Layer 3 of a small transformer language model trained on English Wikipedia (16 layers, counted from 0, width 128).
A neuron's activation on a vector x is GELU(weights . x + bias), where the dot is the dot product.
The model reads these tokens: "ept" " it" " in" " her" " tra" "il" "er" " while" " film" "ing" "," " so" " it" " would" " be" " there" " w" "a" "iting" " for" " her" " between" " sh" "ots"

The vector x that enters this layer's MLP at each token. A number n stands for n times 0.027.
0 "ept": -38 55 -6 -33 -9 41 19 21 50 33 -53 0 3 -1 -74 -19 7 -34 7 21 -17 0 34 -22 10 96 -32 -10 -34 34 -12 -29 -6 -39 -67 -28 -9 7 18 -30 -36 20 -15 -3 9 -8 63 -3 26 -52 5 22 4 -42 10 20 17 25 -18 4 36 24 -20 64 -1 24 4 -1 -38 -57 2 28 38 2 -7 26 40 2 7 8 -3 31 -19 -10 12 62 46 -48 42 22 12 69 -12 -16 25 -28 -16 -25 46 29 -6 46 -45 24 -36 10 6 35 11 9 15 8 -37 26 2 -2 -10 -27 -9 -34 25 -29 -21 11 30 -43 2 10
1 " it": 7 3 33 -14 -24 27 6 -14 40 -30 -2 -64 17 14 -48 3 -40 -5 24 0 8 15 23 2 19 42 -47 10 -13 -21 7 -55 -5 -3 -64 15 -40 -42 24 -18 -5 -16 -5 19 44 8 53 -6 4 -68 22 -38 2 -13 -6 -10 20 6 -33 7 44 24 0 3 -11 10 -3 -3 -34 14 4 38 65 6 -32 -25 -5 51 33 25 -1 38 7 -9 5 7 -16 -34 33 34 41 3 0 -25 -22 -36 28 -33 24 3 8 28 -24 5 -13 0 21 -8 -1 -8 7 -7 -49 6 2 -44 -17 -29 8 -15 38 31 -34 44 38 10 16 34
2 " in": -17 -33 8 1 8 46 -8 -9 53 16 -31 10 1 44 -38 -7 -28 -25 -21 -12 -14 -5 13 -1 31 12 -39 -45 -7 -24 21 -31 17 -34 -69 -9 10 40 16 6 3 -20 1 -21 28 -5 40 4 -32 -48 9 -21 6 -21 -12 2 35 1 -6 44 39 6 28 -9 -8 1 -29 -2 -31 -52 -6 46 50 7 -11 8 12 20 36 19 -9 47 -16 -5 14 16 -32 -29 50 27 14 6 25 -22 -28 -5 29 -30 -4 70 -5 -5 -24 5 -45 0 -18 36 -1 -18 -7 -6 4 -20 2 -36 -13 -29 -17 -18 38 -26 -22 33 29 50 29 14
3 " her": 15 12 17 -22 -7 45 -3 -19 61 24 17 -17 -7 -2 -55 6 -50 -12 -17 -28 -5 -19 -18 5 22 19 -20 -21 -8 -1 23 -69 -6 -12 -37 -32 -19 -34 9 8 21 -4 -3 14 0 4 31 -2 -16 -58 26 -29 6 -54 11 -5 8 1 2 37 43 47 12 36 -13 39 36 -3 -26 17 26 56 48 9 5 -28 2 13 21 31 -8 36 -23 -40 -14 -4 -21 -33 11 13 13 32 -10 -20 -3 4 10 -66 47 49 27 47 -25 -18 -24 3 10 -26 18 -35 -1 1 -21 7 2 -14 -32 -26 -44 -48 16 27 -12 39 38 27 18 5
4 " tra": -8 33 -13 1 -31 35 -22 -2 51 -50 -3 -9 30 -4 -52 31 -39 7 1 -8 34 35 28 7 24 4 -35 -14 -12 -18 5 -26 -26 22 -57 -33 -8 3 40 -22 -56 -12 -40 -2 19 -19 24 -24 -3 -2 18 -8 2 -28 -21 36 4 30 -2 40 39 -25 35 8 -31 59 41 -2 -52 -3 20 16 43 10 -4 -49 77 22 -9 31 -24 28 -28 -36 -5 45 -17 -48 31 10 8 32 6 -7 -5 6 -5 -75 16 -15 -22 -16 -6 47 -74 11 10 33 -11 -1 17 6 17 2 2 -17 -22 -25 -13 -19 43 9 -61 36 19 16 20 14
5 "il": 16 24 11 -21 -31 26 1 27 33 10 -30 19 10 59 -48 22 -40 -25 -36 -6 -9 -2 19 4 22 -6 -5 -20 22 -6 20 -26 3 -20 -45 -28 -36 -9 12 -22 13 5 30 11 25 19 46 -26 -9 -21 51 -45 -33 -30 -30 -20 43 35 -14 29 41 -20 15 13 7 24 0 -1 20 -18 17 73 52 6 1 -35 23 -1 -6 18 -4 46 3 -6 0 2 -13 -45 25 -15 -19 8 31 -41 3 16 -6 -52 -5 7 0 -27 -13 -41 -25 -11 -15 24 -12 -38 18 27 7 -13 3 -48 7 -29 -32 -30 28 -13 -17 16 0 62 -5 18
6 "er": 23 -1 11 -11 -4 35 -6 24 48 3 -28 29 37 28 -37 -31 -4 -35 -8 -43 -3 -12 13 3 24 -39 -25 -9 -22 -4 -15 -75 3 -23 -35 -36 -21 -36 14 -8 33 -13 6 20 40 20 13 18 7 -6 42 -46 2 -28 3 -3 58 11 -27 25 42 -7 -10 19 -7 19 45 -3 30 -41 11 45 31 9 -6 -31 -2 6 11 19 -22 34 -26 -10 20 15 1 -37 32 -12 1 37 12 -24 -13 7 10 -21 21 -19 7 27 -17 -8 -6 6 -25 -29 -3 -44 17 -5 19 -7 2 -41 -5 -30 -23 -30 5 -2 -18 20 31 37 20 13
7 " while": 4 -2 38 -1 -6 38 -14 -5 44 15 -32 -43 -1 22 -55 -5 -61 -26 -1 -2 -38 22 -11 -5 27 -3 -18 -28 -23 -41 1 -67 31 10 -49 -46 -12 49 -11 20 29 -28 49 -5 12 3 37 1 -10 -60 20 -50 -3 -7 14 35 26 3 11 44 43 13 35 25 -26 40 -27 -3 -27 -30 37 10 73 5 27 -19 -14 55 7 16 -3 33 9 -13 -27 -2 14 -15 30 -6 -37 -13 -5 0 -4 -22 4 -61 11 -17 -7 18 -22 38 -24 -5 42 0 -26 11 -14 7 -16 38 2 -22 -22 -24 -2 2 -1 -10 -32 54 27 -2 3 -26
8 " film": 37 34 28 -11 -36 46 40 22 39 8 1 -23 40 21 -51 28 -34 -30 8 -17 -14 36 5 16 18 -3 -41 -16 -24 -5 -1 -56 -22 46 -43 -7 -23 8 -6 2 0 -30 -26 -7 34 17 33 -14 -3 -47 8 -36 -19 -37 6 48 31 38 -13 22 36 -19 -37 33 -61 3 12 -1 -25 58 1 7 16 8 14 -5 19 -16 -36 41 15 37 -41 -17 -16 18 -14 -33 32 4 -10 44 -8 -26 -18 -7 7 -65 -25 25 28 0 -50 -30 -5 5 12 16 38 -35 8 -10 -15 14 2 -37 -7 -31 21 10 -1 -2 -28 46 17 40 19 37
9 "ing": 33 37 29 -1 -30 44 11 14 47 40 8 9 33 5 -44 -6 -64 -39 27 -2 -22 37 -14 0 22 -69 -20 -9 19 -54 -10 -66 -4 -4 -57 -30 -15 10 30 4 7 -24 -2 13 9 30 31 -20 23 -11 41 -23 -2 -3 9 15 30 7 -40 3 37 2 -6 17 -28 -6 18 -3 22 -45 13 31 46 10 8 -31 3 6 -3 18 10 52 -34 -28 7 0 -15 -10 46 -16 -13 27 20 -9 -10 4 29 -28 7 -23 -22 19 -20 -1 5 -1 -26 44 -8 -5 10 -11 17 -13 2 -62 -11 -29 -19 -11 -15 -41 -47 32 10 25 38 -18
10 ",": 9 5 50 -11 -6 40 -46 21 50 1 -22 -12 22 24 -43 -5 -39 -45 6 -7 -18 9 -25 6 27 -24 -33 -16 -21 -1 7 -24 7 3 -66 -43 -18 33 16 20 32 -5 18 23 43 5 11 -7 -13 -41 62 -39 19 -33 -3 51 14 -10 -21 14 41 12 -9 16 -17 7 -75 -2 -34 -24 28 49 42 6 15 -16 3 31 1 12 -10 26 -44 -22 -15 56 13 -3 32 -32 -18 3 14 4 -12 -34 36 -36 7 15 -3 5 10 -27 -1 -1 4 10 -21 -34 -9 12 4 13 2 -21 3 -27 -16 15 6 -67 -25 46 16 23 11 32
11 " so": 42 26 28 -27 -17 13 10 -15 36 -15 -2 -68 -1 -13 -36 22 -67 1 6 31 20 -19 3 7 15 -41 -5 -3 -20 -21 35 -36 10 -3 -52 -25 -7 9 -4 -52 3 -28 26 -20 57 3 18 1 -17 -61 18 -39 14 11 -11 -36 53 -2 -58 23 44 31 0 -24 -32 44 -30 -3 0 -37 43 79 39 12 7 -21 21 47 56 24 15 21 -13 -12 -56 13 -26 -23 23 -15 40 4 -1 -18 -21 1 21 -53 -5 13 -2 9 -23 38 -49 -18 -14 21 -27 5 20 15 10 16 2 -29 -14 -26 -26 7 24 -8 -39 62 53 44 -16 -5
12 " it": 42 -11 50 -2 -25 33 8 -21 31 -39 12 -85 19 -2 -35 3 -47 -13 27 -4 2 26 19 14 14 6 -40 -9 -6 -29 9 -47 -12 -14 -49 4 -41 -39 34 -14 -15 -18 6 21 57 11 42 -12 27 -68 31 -48 9 -13 -2 13 7 10 -20 -6 43 10 1 1 -10 16 4 -3 -47 33 17 24 55 7 -26 -22 -23 52 36 19 -8 30 -2 -8 0 -7 -28 -30 27 23 31 -18 0 -21 -18 -23 29 -29 26 -5 -3 36 -11 -1 -8 -2 36 -19 4 1 14 -11 -58 22 2 -44 -26 -27 23 -10 44 28 -33 62 18 8 10 34
13 " would": -23 25 33 8 -3 34 -57 -38 39 32 -21 -45 42 -18 -55 28 -19 -26 -1 -32 13 -9 23 4 24 5 -6 -48 -30 -17 16 -46 9 37 -45 -14 -13 48 -40 -15 2 -24 -23 -12 41 4 46 -21 13 -51 45 21 -7 -25 50 13 24 -1 -26 -2 45 -3 -22 1 6 36 -19 -2 -16 52 17 23 52 11 0 -14 -29 64 34 -2 23 53 -14 -21 -12 17 8 -28 21 -32 -13 -7 4 -31 -1 -3 17 -93 -15 -17 -9 12 -33 -13 -20 -10 23 39 -7 2 -3 16 -31 16 2 16 -10 -26 14 7 3 27 -38 45 28 -7 7 -2
14 " be": 46 36 54 4 -36 37 -10 -12 45 -20 -28 -47 63 -34 -26 -1 -20 -18 24 -56 4 58 -19 9 16 11 -41 -42 -21 40 12 -73 -16 9 -51 -2 -32 7 1 12 -9 7 14 9 54 -7 4 -5 -7 -44 19 -32 12 -14 -42 18 32 21 -49 45 39 3 10 -45 -1 18 -16 -3 -14 -21 45 -10 60 6 27 9 -5 28 20 34 -23 9 13 21 -22 0 -29 -45 19 -2 5 32 15 -34 -6 -6 51 -56 21 -31 -31 17 10 4 -19 15 12 52 8 -21 26 -5 -54 -10 2 -19 -24 -27 44 2 26 14 -58 45 28 34 -23 14
15 " there": 15 -33 53 6 -30 34 27 -25 24 -17 -30 -86 33 -2 -40 -18 -21 -6 -6 14 2 21 2 14 22 -43 -2 -40 -36 -66 -5 4 -14 -31 -58 -31 -26 29 21 -16 19 -18 16 -18 63 16 39 9 5 -52 -8 -55 -13 -12 -11 -15 -8 7 0 -20 43 13 0 -3 -11 53 12 -3 -56 37 37 21 77 5 -24 -17 -26 61 23 3 -37 26 16 -9 -3 12 -6 -12 39 41 -3 -46 5 -13 2 -8 37 10 10 30 -18 38 -36 3 -24 -16 -12 1 -36 21 10 -21 -18 16 2 -16 -17 -23 -22 -22 40 14 -16 45 33 10 -21 58
16 " w": 14 14 51 -9 -45 33 -49 -7 49 -16 39 -51 30 -22 -54 20 13 -19 -11 -3 -15 58 -5 22 19 -14 -25 -45 -34 -4 28 -37 -19 -13 -42 3 -20 26 -11 -26 12 -10 -13 -17 47 -22 -13 -14 9 -7 34 -27 -19 -10 34 52 43 4 -28 28 34 18 -2 -8 -9 31 22 -2 34 -2 19 10 20 13 -4 4 42 44 -27 26 11 9 17 -60 -36 48 -9 -47 11 -6 1 30 31 -19 3 2 59 -80 -1 3 -21 42 2 14 -43 -13 -38 2 -17 -12 1 53 -15 9 2 15 -14 -28 -1 13 -36 -36 -56 45 -6 -5 34 21
17 "a": 40 26 36 -11 -24 31 4 20 40 -20 -8 20 20 11 -23 15 -13 -53 26 -4 2 2 -7 17 18 -48 15 -54 -30 -15 18 -32 -18 4 -52 -3 -17 -22 18 -18 -22 -45 54 11 48 20 -6 5 35 -44 56 -26 24 -49 3 6 26 8 -40 5 35 -26 -7 0 1 21 -11 -3 37 -25 20 11 39 3 -12 -25 -10 2 42 30 -19 37 -40 -23 6 37 -23 -31 32 -24 -23 42 21 -26 -2 -3 7 0 36 -6 -7 32 5 -20 9 15 -27 25 -23 -28 35 7 -15 6 2 -41 -5 -30 11 -11 9 -23 -26 3 -13 28 18 19
18 "iting": 14 27 49 -8 0 41 12 16 43 43 -5 0 15 -4 -54 -2 -8 -46 -6 -25 -21 6 -43 4 22 -69 -2 -55 -19 -43 -12 -44 6 -18 -26 -18 -15 21 4 -17 8 -59 24 -13 30 26 34 -30 34 -20 4 -25 2 -15 -2 8 44 5 5 25 41 -3 21 40 -7 34 17 -2 27 -18 26 55 14 9 12 -21 -26 -25 2 15 -6 42 -34 3 -2 7 -11 -7 20 -21 -21 31 2 -9 -23 -22 47 -25 32 -40 -9 63 -33 33 -7 -2 0 13 -24 13 5 -24 9 44 2 -34 -8 -27 -19 -3 -11 -21 -30 49 -24 8 9 -33
19 " for": 21 -18 28 0 8 45 20 -18 37 15 -19 23 24 17 -42 -32 8 -41 -10 -34 -15 84 7 15 28 -43 -17 -74 -36 -49 9 -28 21 -20 -66 -13 -5 76 -11 1 0 -24 3 -26 21 -5 27 -4 11 -37 10 -16 -3 -19 12 9 23 6 -12 58 42 0 23 33 -23 -12 -32 -2 -21 -36 26 31 39 13 26 0 3 22 21 -20 11 32 1 -6 -36 36 -14 -17 35 -18 -32 -12 10 1 -16 -3 19 -69 10 -5 9 14 -48 10 -31 8 14 27 9 14 -12 3 5 13 2 -45 -22 -24 -12 -7 -13 -7 6 54 38 0 -10 -32
20 " her": 47 3 28 -13 -7 51 -3 -28 49 26 28 -22 -10 -11 -48 12 -54 -30 -12 -33 -6 -14 -39 17 18 0 -6 -36 -3 -3 20 -57 -4 -13 -24 -41 -21 -20 10 3 15 -5 3 12 14 0 23 -9 15 -52 32 -46 10 -65 17 19 -5 -3 4 31 40 38 14 32 -16 41 49 -3 -15 32 32 65 36 10 18 -32 -19 10 25 25 -5 17 -30 -33 -22 -7 -30 -26 1 -13 -2 17 -11 -19 3 19 14 -72 48 46 34 58 -25 -21 -16 0 24 -32 22 -24 5 0 -17 20 2 -15 -37 -22 -34 -48 12 30 -18 59 22 18 0 0
21 " between": 13 37 2 12 27 46 -53 -24 45 39 -17 7 25 18 -19 -6 -25 -42 13 -13 -24 35 3 -1 27 -47 -30 -60 26 -54 -16 -45 5 -8 -66 -46 -11 52 26 22 13 -8 -11 2 11 -8 14 -8 -4 -28 7 -17 -2 -31 -2 61 -8 18 9 10 40 5 32 7 3 26 -19 -1 -13 -22 35 53 28 9 21 0 33 14 23 -11 -40 24 -79 -18 2 44 -31 -19 54 -18 -68 -40 7 19 11 -4 19 -61 11 32 -15 -33 -36 53 -12 3 23 -3 15 -9 -19 -6 17 12 2 -26 -9 -26 9 -5 20 -17 1 60 -7 11 -20 -2
22 " sh": 53 53 49 4 -27 39 -14 10 51 9 31 -47 29 -17 -56 43 -17 -17 -7 4 -16 9 -4 20 18 1 11 -19 -27 -14 -9 -42 1 33 -56 -22 10 41 13 -15 33 -21 4 -20 79 -32 4 4 7 -25 71 -51 -8 -39 2 60 -18 12 -54 22 40 -16 -18 -14 -35 26 -36 -1 4 1 10 30 55 6 36 -7 16 -7 4 14 -39 -18 -8 -32 1 7 -40 -53 10 7 -19 60 35 -35 -4 18 38 -28 -7 27 3 -29 -11 35 -28 -19 -25 18 -22 -37 10 28 -3 -8 2 -23 -31 -28 51 -5 -8 -1 -40 49 -10 14 5 -25
23 "ots": 87 30 45 6 -54 35 -5 23 38 17 -46 -20 23 -5 -46 -20 -15 -43 12 -5 30 -11 34 20 23 -69 -15 -21 10 -31 12 -30 19 11 -49 -16 -14 36 31 10 6 -23 12 -8 31 29 23 -10 34 -5 17 -9 30 -4 16 30 35 -2 -13 -22 34 -30 -3 4 -35 8 -20 -2 -11 3 23 -21 32 7 15 -14 -4 -10 25 -2 5 44 -49 11 -41 -24 21 -51 20 -25 -38 19 8 -11 -35 -6 35 -36 40 8 -13 -26 -25 51 -11 18 -72 0 -33 -33 36 -20 -38 25 2 -38 2 -27 0 3 18 -3 -30 41 -41 1 20 19

Each question shows the input weights of one neuron of the MLP. A number n stands for n times 0.0057.

n86 (bias -0.122): 0 -34 -8 -19 -13 -4 3 -7 -18 8 -4 -13 -4 3 14 -21 7 2 15 -20 -24 14 -21 -5 29 10 -9 -19 -21 -2 -23 -54 7 0 15 -12 -1 9 -7 -3 27 12 -3 -9 4 -13 15 -12 -38 8 -20 -28 1 15 -1 6 -7 1 -32 -8 -2 2 -10 12 -21 -7 -8 5 28 26 11 -25 -16 4 12 15 -6 -18 -7 -1 -13 -17 11 -11 23 14 14 2 21 2 -10 -23 31 30 -4 1 14 -21 -11 -9 6 20 -25 21 -12 6 0 37 45 15 -36 -8 1 1 15 13 -7 16 21 14 -29 5 12 9 15 -28 4 -2
On which token does it fire most, and how strongly? 19 " for", at about 1.3

n129 (bias -0.114): -8 -8 -4 -2 -3 3 20 -10 -1 -8 11 -15 6 4 -13 -6 23 33 31 -3 21 -31 19 11 20 -1 -40 11 11 10 4 -4 2 -15 0 -10 -7 14 -28 17 6 17 -21 -24 -15 -6 23 12 -18 14 -9 -21 -25 -21 29 -17 -2 -4 -31 -8 5 2 10 5 -12 -25 -27 6 33 -20 2 9 16 13 -22 20 -29 -12 -4 25 -14 -18 -15 9 25 21 21 43 -6 8 25 -23 -9 -2 19 -15 25 -4 5 8 23 2 -17 1 -7 23 -16 -23 -32 13 -32 -24 -6 6 -6 10 -18 17 -16 1 14 24 39 5 -10 30 -36 16
Its three highest activations, in order, are on tokens 15 " there", 1 " it", 2 " in"

n413 (bias -0.067): 5 -21 -14 -23 10 0 11 25 -11 12 -6 14 37 -13 -16 0 27 1 15 19 6 4 -23 -22 -3 -3 -10 12 11 2 22 -27 -1 -5 -1 7 -4 21 3 0 0 1 17 -33 -9 22 24 2 1 -13 -14 -13 -4 8 3 0 -28 42 -2 -16 -4 7 -27 4 -8 -23 -8 21 -11 9 23 -31 -3 4 -13 4 -14 -4 -34 -9 -29 -5 16 5 -4 -3 6 6 36 0 -28 -1 41 3 23 -14 14 0 -11 -8 6 9 -26 0 -12 8 -22 28 21 -10 -7 2 -11 7 2 30 -1 -5 29 -2 10 -3 7 -6 0 25 11 -6
It fires most on token 8 " film"

n350 (bias -0.156): -15 -23 -11 -24 26 -3 -8 1 7 6 13 -3 -27 -40 -1 -23 -17 -30 16 14 15 -32 -12 -14 5 18 -2 -6 -15 45 18 1 24 24 -4 6 -5 6 -21 -1 39 11 7 27 -6 25 -4 -47 -21 -15 -6 18 -7 -10 -2 -39 -33 4 2 21 -7 9 -13 25 -14 -13 7 -19 7 -8 27 -22 1 -5 50 -22 12 -27 -19 12 -24 15 -14 -28 22 -9 -10 -11 7 -1 10 -5 35 8 -13 8 -7 2 13 14 25 5 13 3 -27 34 29 30 8 -19 0 11 -2 66 2 1 1 2 -30 -15 -6 -6 3 -10 26 -17 -8 17
Its three highest activations, in order, are on tokens 3 " her", 20 " her", 0 "ept"

n85 (bias 0.006): -16 -18 35 24 25 -21 26 -18 19 35 -1 -1 -1 11 -13 -18 -11 -9 7 14 -9 2 1 -3 -9 17 32 23 -9 30 -10 -19 -10 23 15 -1 -15 5 -1 -19 24 -25 -11 -45 -36 49 -22 -2 -1 14 -16 -2 -3 -9 10 -29 -1 8 -7 9 2 -11 -43 0 16 -37 -5 15 5 -4 13 -19 -10 -10 18 22 26 18 13 19 -9 11 25 -4 7 -16 1 30 -3 13 -44 12 10 11 -4 -9 -19 15 31 -51 -1 5 -24 -11 12 -37 -6 24 8 7 11 -26 -1 29 -16 6 -1 -6 -25 -10 0 -6 -16 17 -22 -11 -1 23
On which token does it fire most, and how strongly? 18 "iting", at about 0.46

n323 (bias -0.054): 13 -19 -8 27 -14 9 -8 -23 26 -16 -1 -9 -14 -1 2 -17 -31 26 11 3 -10 -17 9 -4 16 2 5 6 -2 26 4 1 -7 -14 8 5 -3 15 26 -29 20 23 0 1 -8 -6 -3 -7 -24 -28 -4 3 3 -7 -5 -9 -22 17 -13 -12 -9 7 14 -17 23 -4 15 -13 17 -37 3 7 2 -7 -11 1 13 14 12 -3 26 3 6 -2 7 -11 -7 -4 -24 22 -16 1 -8 -22 24 38 15 -4 26 -4 20 -17 -7 48 -23 -12 -7 -7 0 24 -41 -21 21 19 12 -18 5 24 -19 1 13 -1 1 -10 11 24 -13 11
On which two tokens does it fire most, strongest first? 11 " so", 2 " in"

n332 (bias -0.077): -38 7 1 -6 3 15 9 -8 2 -31 -2 -45 22 9 27 -19 -25 -20 24 -5 14 -9 0 19 6 13 -15 7 19 13 1 -3 5 4 13 8 19 -12 -25 37 17 -3 -9 -37 -12 5 13 -1 6 24 2 7 1 -10 14 -24 5 -18 23 -14 -9 18 6 2 -17 -6 -3 -11 -38 20 -1 -1 -2 20 28 -34 -38 15 13 12 -10 15 19 13 -12 -13 14 35 -6 7 -18 -13 -10 23 -25 -18 4 10 -14 8 -5 -26 6 -1 31 -19 -8 -28 -11 -7 17 14 13 -8 1 1 -5 -35 -5 -23 -13 21 10 11 5 20 17 2
It fires most on token 15 " there"

n73 (bias 0.002): -19 15 -5 10 -19 0 24 -5 9 -2 20 -8 -19 -10 -26 -30 -11 12 -33 -31 12 -7 -29 -11 1 3 6 8 3 17 -24 7 -17 13 6 -5 -3 3 0 24 -3 -6 0 7 -23 5 -8 11 6 16 7 -18 0 -9 33 -3 -5 -30 4 -11 8 -22 26 10 21 30 12 17 18 -5 -1 15 -11 2 0 17 -22 -31 -4 -14 -10 -3 30 -16 24 7 -3 2 13 -4 -10 7 10 12 11 3 -2 1 13 -25 14 6 -8 7 14 12 17 -16 5 -4 1 -14 -1 -5 18 8 -4 -24 16 15 14 -30 -9 -11 -9 15 25 23
On which token does it fire most, and how strongly? 18 "iting", at about 0.6

n66 (bias -0.077): -14 12 -6 -25 18 -10 -3 20 -21 -36 -2 -27 -29 28 4 7 -43 -1 -7 -29 -12 -3 7 -1 17 55 -3 7 2 2 19 6 -1 7 12 2 2 -20 18 19 7 -13 9 9 -34 0 -3 -17 16 -2 20 2 -17 -3 -3 -18 -6 -6 -7 -16 5 15 -6 21 11 5 -13 -4 -29 18 -7 -16 31 9 12 24 -22 7 -20 -1 25 -16 -8 29 13 -6 -3 18 16 10 -36 -37 -4 21 11 -4 -6 10 -33 14 -3 -4 4 6 7 0 -4 -6 -1 32 -35 -9 17 -3 33 37 30 -14 -6 2 -17 -13 -16 -16 28 -17 31 -2
It fires most on token 7 " while"

n398 (bias -0.194): -15 4 -4 -1 16 6 15 -23 1 -39 27 -20 -11 30 26 -19 20 45 -23 11 21 9 8 9 -11 11 -10 -8 16 -14 8 -2 8 14 11 -3 -6 2 15 -3 -39 12 -23 23 13 -33 -7 13 13 -29 10 3 37 -9 7 10 -23 9 -15 1 12 -14 3 4 19 27 4 -13 -1 25 5 -14 -26 5 9 -11 -1 16 -10 -1 -21 0 1 14 5 22 19 -5 -9 -3 -14 -6 29 -22 -25 14 -4 2 5 -41 15 -8 23 -25 -26 17 -9 4 25 -14 -17 10 -2 8 20 3 -10 -23 11 -2 -32 -33 19 -12 3 1 -26 -29
It fires most on token 4 " tra"

n362 (bias -0.057): -16 7 -30 15 -14 -14 -2 -21 0 1 -32 6 -2 -21 -2 10 15 -10 -19 24 -2 -50 -27 5 -4 5 21 -16 3 -10 21 -11 4 8 33 -20 -11 -9 3 2 -3 0 19 -10 -17 -13 1 18 -13 -9 -15 -14 -4 4 27 -26 26 12 19 15 9 11 15 -21 27 12 7 6 15 12 30 -10 -27 -13 -23 33 -32 -5 2 19 -22 23 18 -9 2 -30 32 -1 0 -3 20 11 25 18 -1 -6 0 -1 4 -2 12 -3 -6 -5 1 -20 16 -12 30 34 -8 -18 15 2 -3 -4 -5 8 -17 6 1 9 -1 -9 35 11 14 -20
It fires most on token 3 " her"

n177 (bias -0.167): -13 -24 -27 4 8 -13 2 -6 -36 -14 -27 -15 -19 -20 7 24 -29 -6 -11 -3 -18 -29 -25 -37 10 45 9 4 -7 13 18 -30 27 -13 14 -9 -1 -2 -9 -15 4 15 13 5 -30 13 7 -21 13 -3 -15 -32 -21 7 1 -8 8 9 -12 -6 -10 13 -5 -6 -22 -4 51 8 -17 -5 -15 -35 4 -4 25 11 -27 16 11 1 26 -16 -16 19 -25 1 40 14 38 9 3 20 10 35 3 6 1 -4 1 -30 26 10 -2 32 31 -14 -21 4 14 33 -43 25 0 16 0 4 4 3 5 14 -25 -28 26 -12 10 -2 -17 0
On which two tokens does it fire most, strongest first? 7 " while", 0 "ept"

n280 (bias -0.158): -42 7 -12 -32 4 -11 -15 6 5 2 -1 -27 -22 -1 -2 13 -8 13 31 37 12 0 7 4 18 -3 -4 13 25 4 23 -27 -1 21 -7 8 -1 -37 13 -10 -33 1 17 26 -4 15 -13 4 -6 -9 -7 15 25 4 1 -9 -26 -9 -5 -13 0 15 31 -5 9 5 -14 -22 -8 -7 -2 1 5 14 4 -17 -14 -34 23 30 6 6 -2 -6 -1 -22 -18 30 1 18 -34 5 11 -22 2 9 -14 34 -20 -27 -30 -53 -11 4 4 -5 8 -31 39 28 -4 -27 2 6 6 -25 27 -12 -18 0 17 -10 19 -14 -3 -18 21 7
On which token does it fire most, and how strongly? 1 " it", at about 0.14

n369 (bias -0.158): 3 -3 -11 29 34 -13 14 -5 16 1 -5 20 32 -7 18 16 -1 7 27 8 42 8 16 -32 -11 1 -12 28 -9 33 3 -5 16 22 23 -12 -6 2 -19 -14 16 10 11 -25 -20 14 -11 -19 -39 -16 -23 -4 1 9 46 -49 -6 -13 -32 -19 -12 -21 -13 -11 10 -1 4 -15 -1 1 13 -82 25 12 19 -44 -21 10 -25 -20 19 34 -34 36 -29 -8 -9 8 4 -2 -32 28 -19 -7 3 10 -22 10 -21 -7 -21 6 -14 10 -1 8 19 30 -4 17 3 -7 -1 18 -7 20 -23 8 5 39 -8 6 7 5 -43 -5 13 1
It fires most on token 13 " would"

n501 (bias -0.135): -16 -6 -43 11 21 -21 12 -7 31 0 -22 -15 -1 -18 5 0 15 38 20 26 20 -3 4 -12 0 21 30 24 4 -3 7 -35 6 -38 -14 5 -6 24 -6 -10 -1 24 -19 9 6 -13 8 -1 -11 -13 7 -22 -5 -34 7 -9 -17 10 -27 -2 -14 -9 -5 13 10 -6 1 -3 19 -7 10 -11 -7 9 9 0 33 5 -31 13 37 4 10 -9 -15 10 13 16 -3 -18 13 -2 -10 -13 4 5 20 -3 -3 -10 23 -20 -12 9 -24 20 0 24 2 23 -41 6 19 -5 4 -3 -9 0 19 -17 -11 -5 -5 -27 -14 -4 19 1
Its three highest activations, in order, are on tokens 0 "ept", 4 " tra", 16 " w"

n221 (bias -0.112): -16 2 -2 -6 21 -7 11 7 4 -11 25 -5 -28 0 -10 -3 -6 -12 5 -11 6 -32 -15 -2 9 19 -15 -5 16 4 -22 13 18 12 -2 27 -2 -15 4 -2 15 -14 -17 -12 -11 -5 1 -2 -6 8 21 13 8 13 52 -10 -1 -6 4 -8 -2 -19 40 -28 28 -37 -6 -4 22 -13 34 32 4 -9 4 18 12 21 26 23 -11 5 -11 -2 -18 -9 -5 9 0 -25 6 -14 3 20 2 -10 6 5 14 -12 13 -32 -3 25 12 28 -16 -3 36 -10 1 -22 -7 3 -12 0 -12 5 -3 -3 -7 7 -17 -8 -8 12 -25 -8
On which two tokens does it fire most, strongest first? 21 " between", 11 " so"

n451 (bias -0.104): -14 -7 6 -12 3 1 17 15 -12 -13 14 -23 -5 13 42 9 24 -20 36 -8 26 9 3 1 -32 14 -8 -10 17 -4 -9 -3 0 -1 -1 57 3 -19 -33 3 2 -10 -12 -19 -1 2 31 -27 0 9 20 29 1 -27 -2 11 -15 -7 4 -1 -17 -27 -3 2 25 -21 6 -5 -40 -7 -6 11 12 2 -20 17 -2 -20 -13 5 17 15 33 -8 -26 -33 -19 14 6 -1 19 11 11 -11 13 15 2 -5 -6 -1 24 -5 -15 -28 31 7 40 20 44 -3 11 0 35 12 8 2 -16 -28 -9 -8 -21 8 -13 1 -23 31 25 -22
On which token does it fire most, and how strongly? 8 " film", at about 0.6

n12 (bias -0.034): 3 3 -27 8 -9 -21 4 -6 -36 -15 43 18 4 -7 0 -11 29 1 -21 37 -3 -31 -8 -6 18 4 0 11 -26 -2 16 20 4 -18 -6 1 -10 -4 -27 3 1 5 8 -9 -27 -32 -17 -6 -24 38 40 -20 -20 -7 2 6 30 7 -25 1 28 -29 19 7 30 6 -14 -8 5 -37 42 -23 -14 0 -23 11 -27 36 2 -9 -14 12 13 26 -15 11 -9 2 10 10 -28 7 -1 8 37 45 9 10 6 -20 1 -2 23 46 -22 10 -22 33 2 -3 -7 -1 -11 -26 3 1 11 5 -17 19 -29 -1 4 8 -8 10 -8 -24
It fires most on token 16 " w"

n500 (bias -0.065): -8 8 -1 7 12 7 -24 -3 30 8 1 -7 -6 1 -13 0 -1 -9 -3 25 4 0 6 10 6 -20 27 13 -9 3 -7 -20 -9 -17 -13 11 -6 -20 -48 29 18 20 -9 -16 -20 -2 2 -24 3 33 -5 14 -13 -17 21 -20 -9 20 26 5 8 -25 5 5 -17 -20 8 -5 2 7 -2 0 -11 -19 2 -18 18 17 12 -12 -22 13 -16 -23 21 -14 16 1 4 33 22 13 12 -6 6 19 -2 4 25 8 2 -9 -4 12 2 5 -1 1 25 -5 5 -2 -9 -4 4 -5 -10 2 -16 21 0 10 11 -7 39 -20 -22 -27
On which two tokens does it fire most, strongest first? 3 " her", 0 "ept"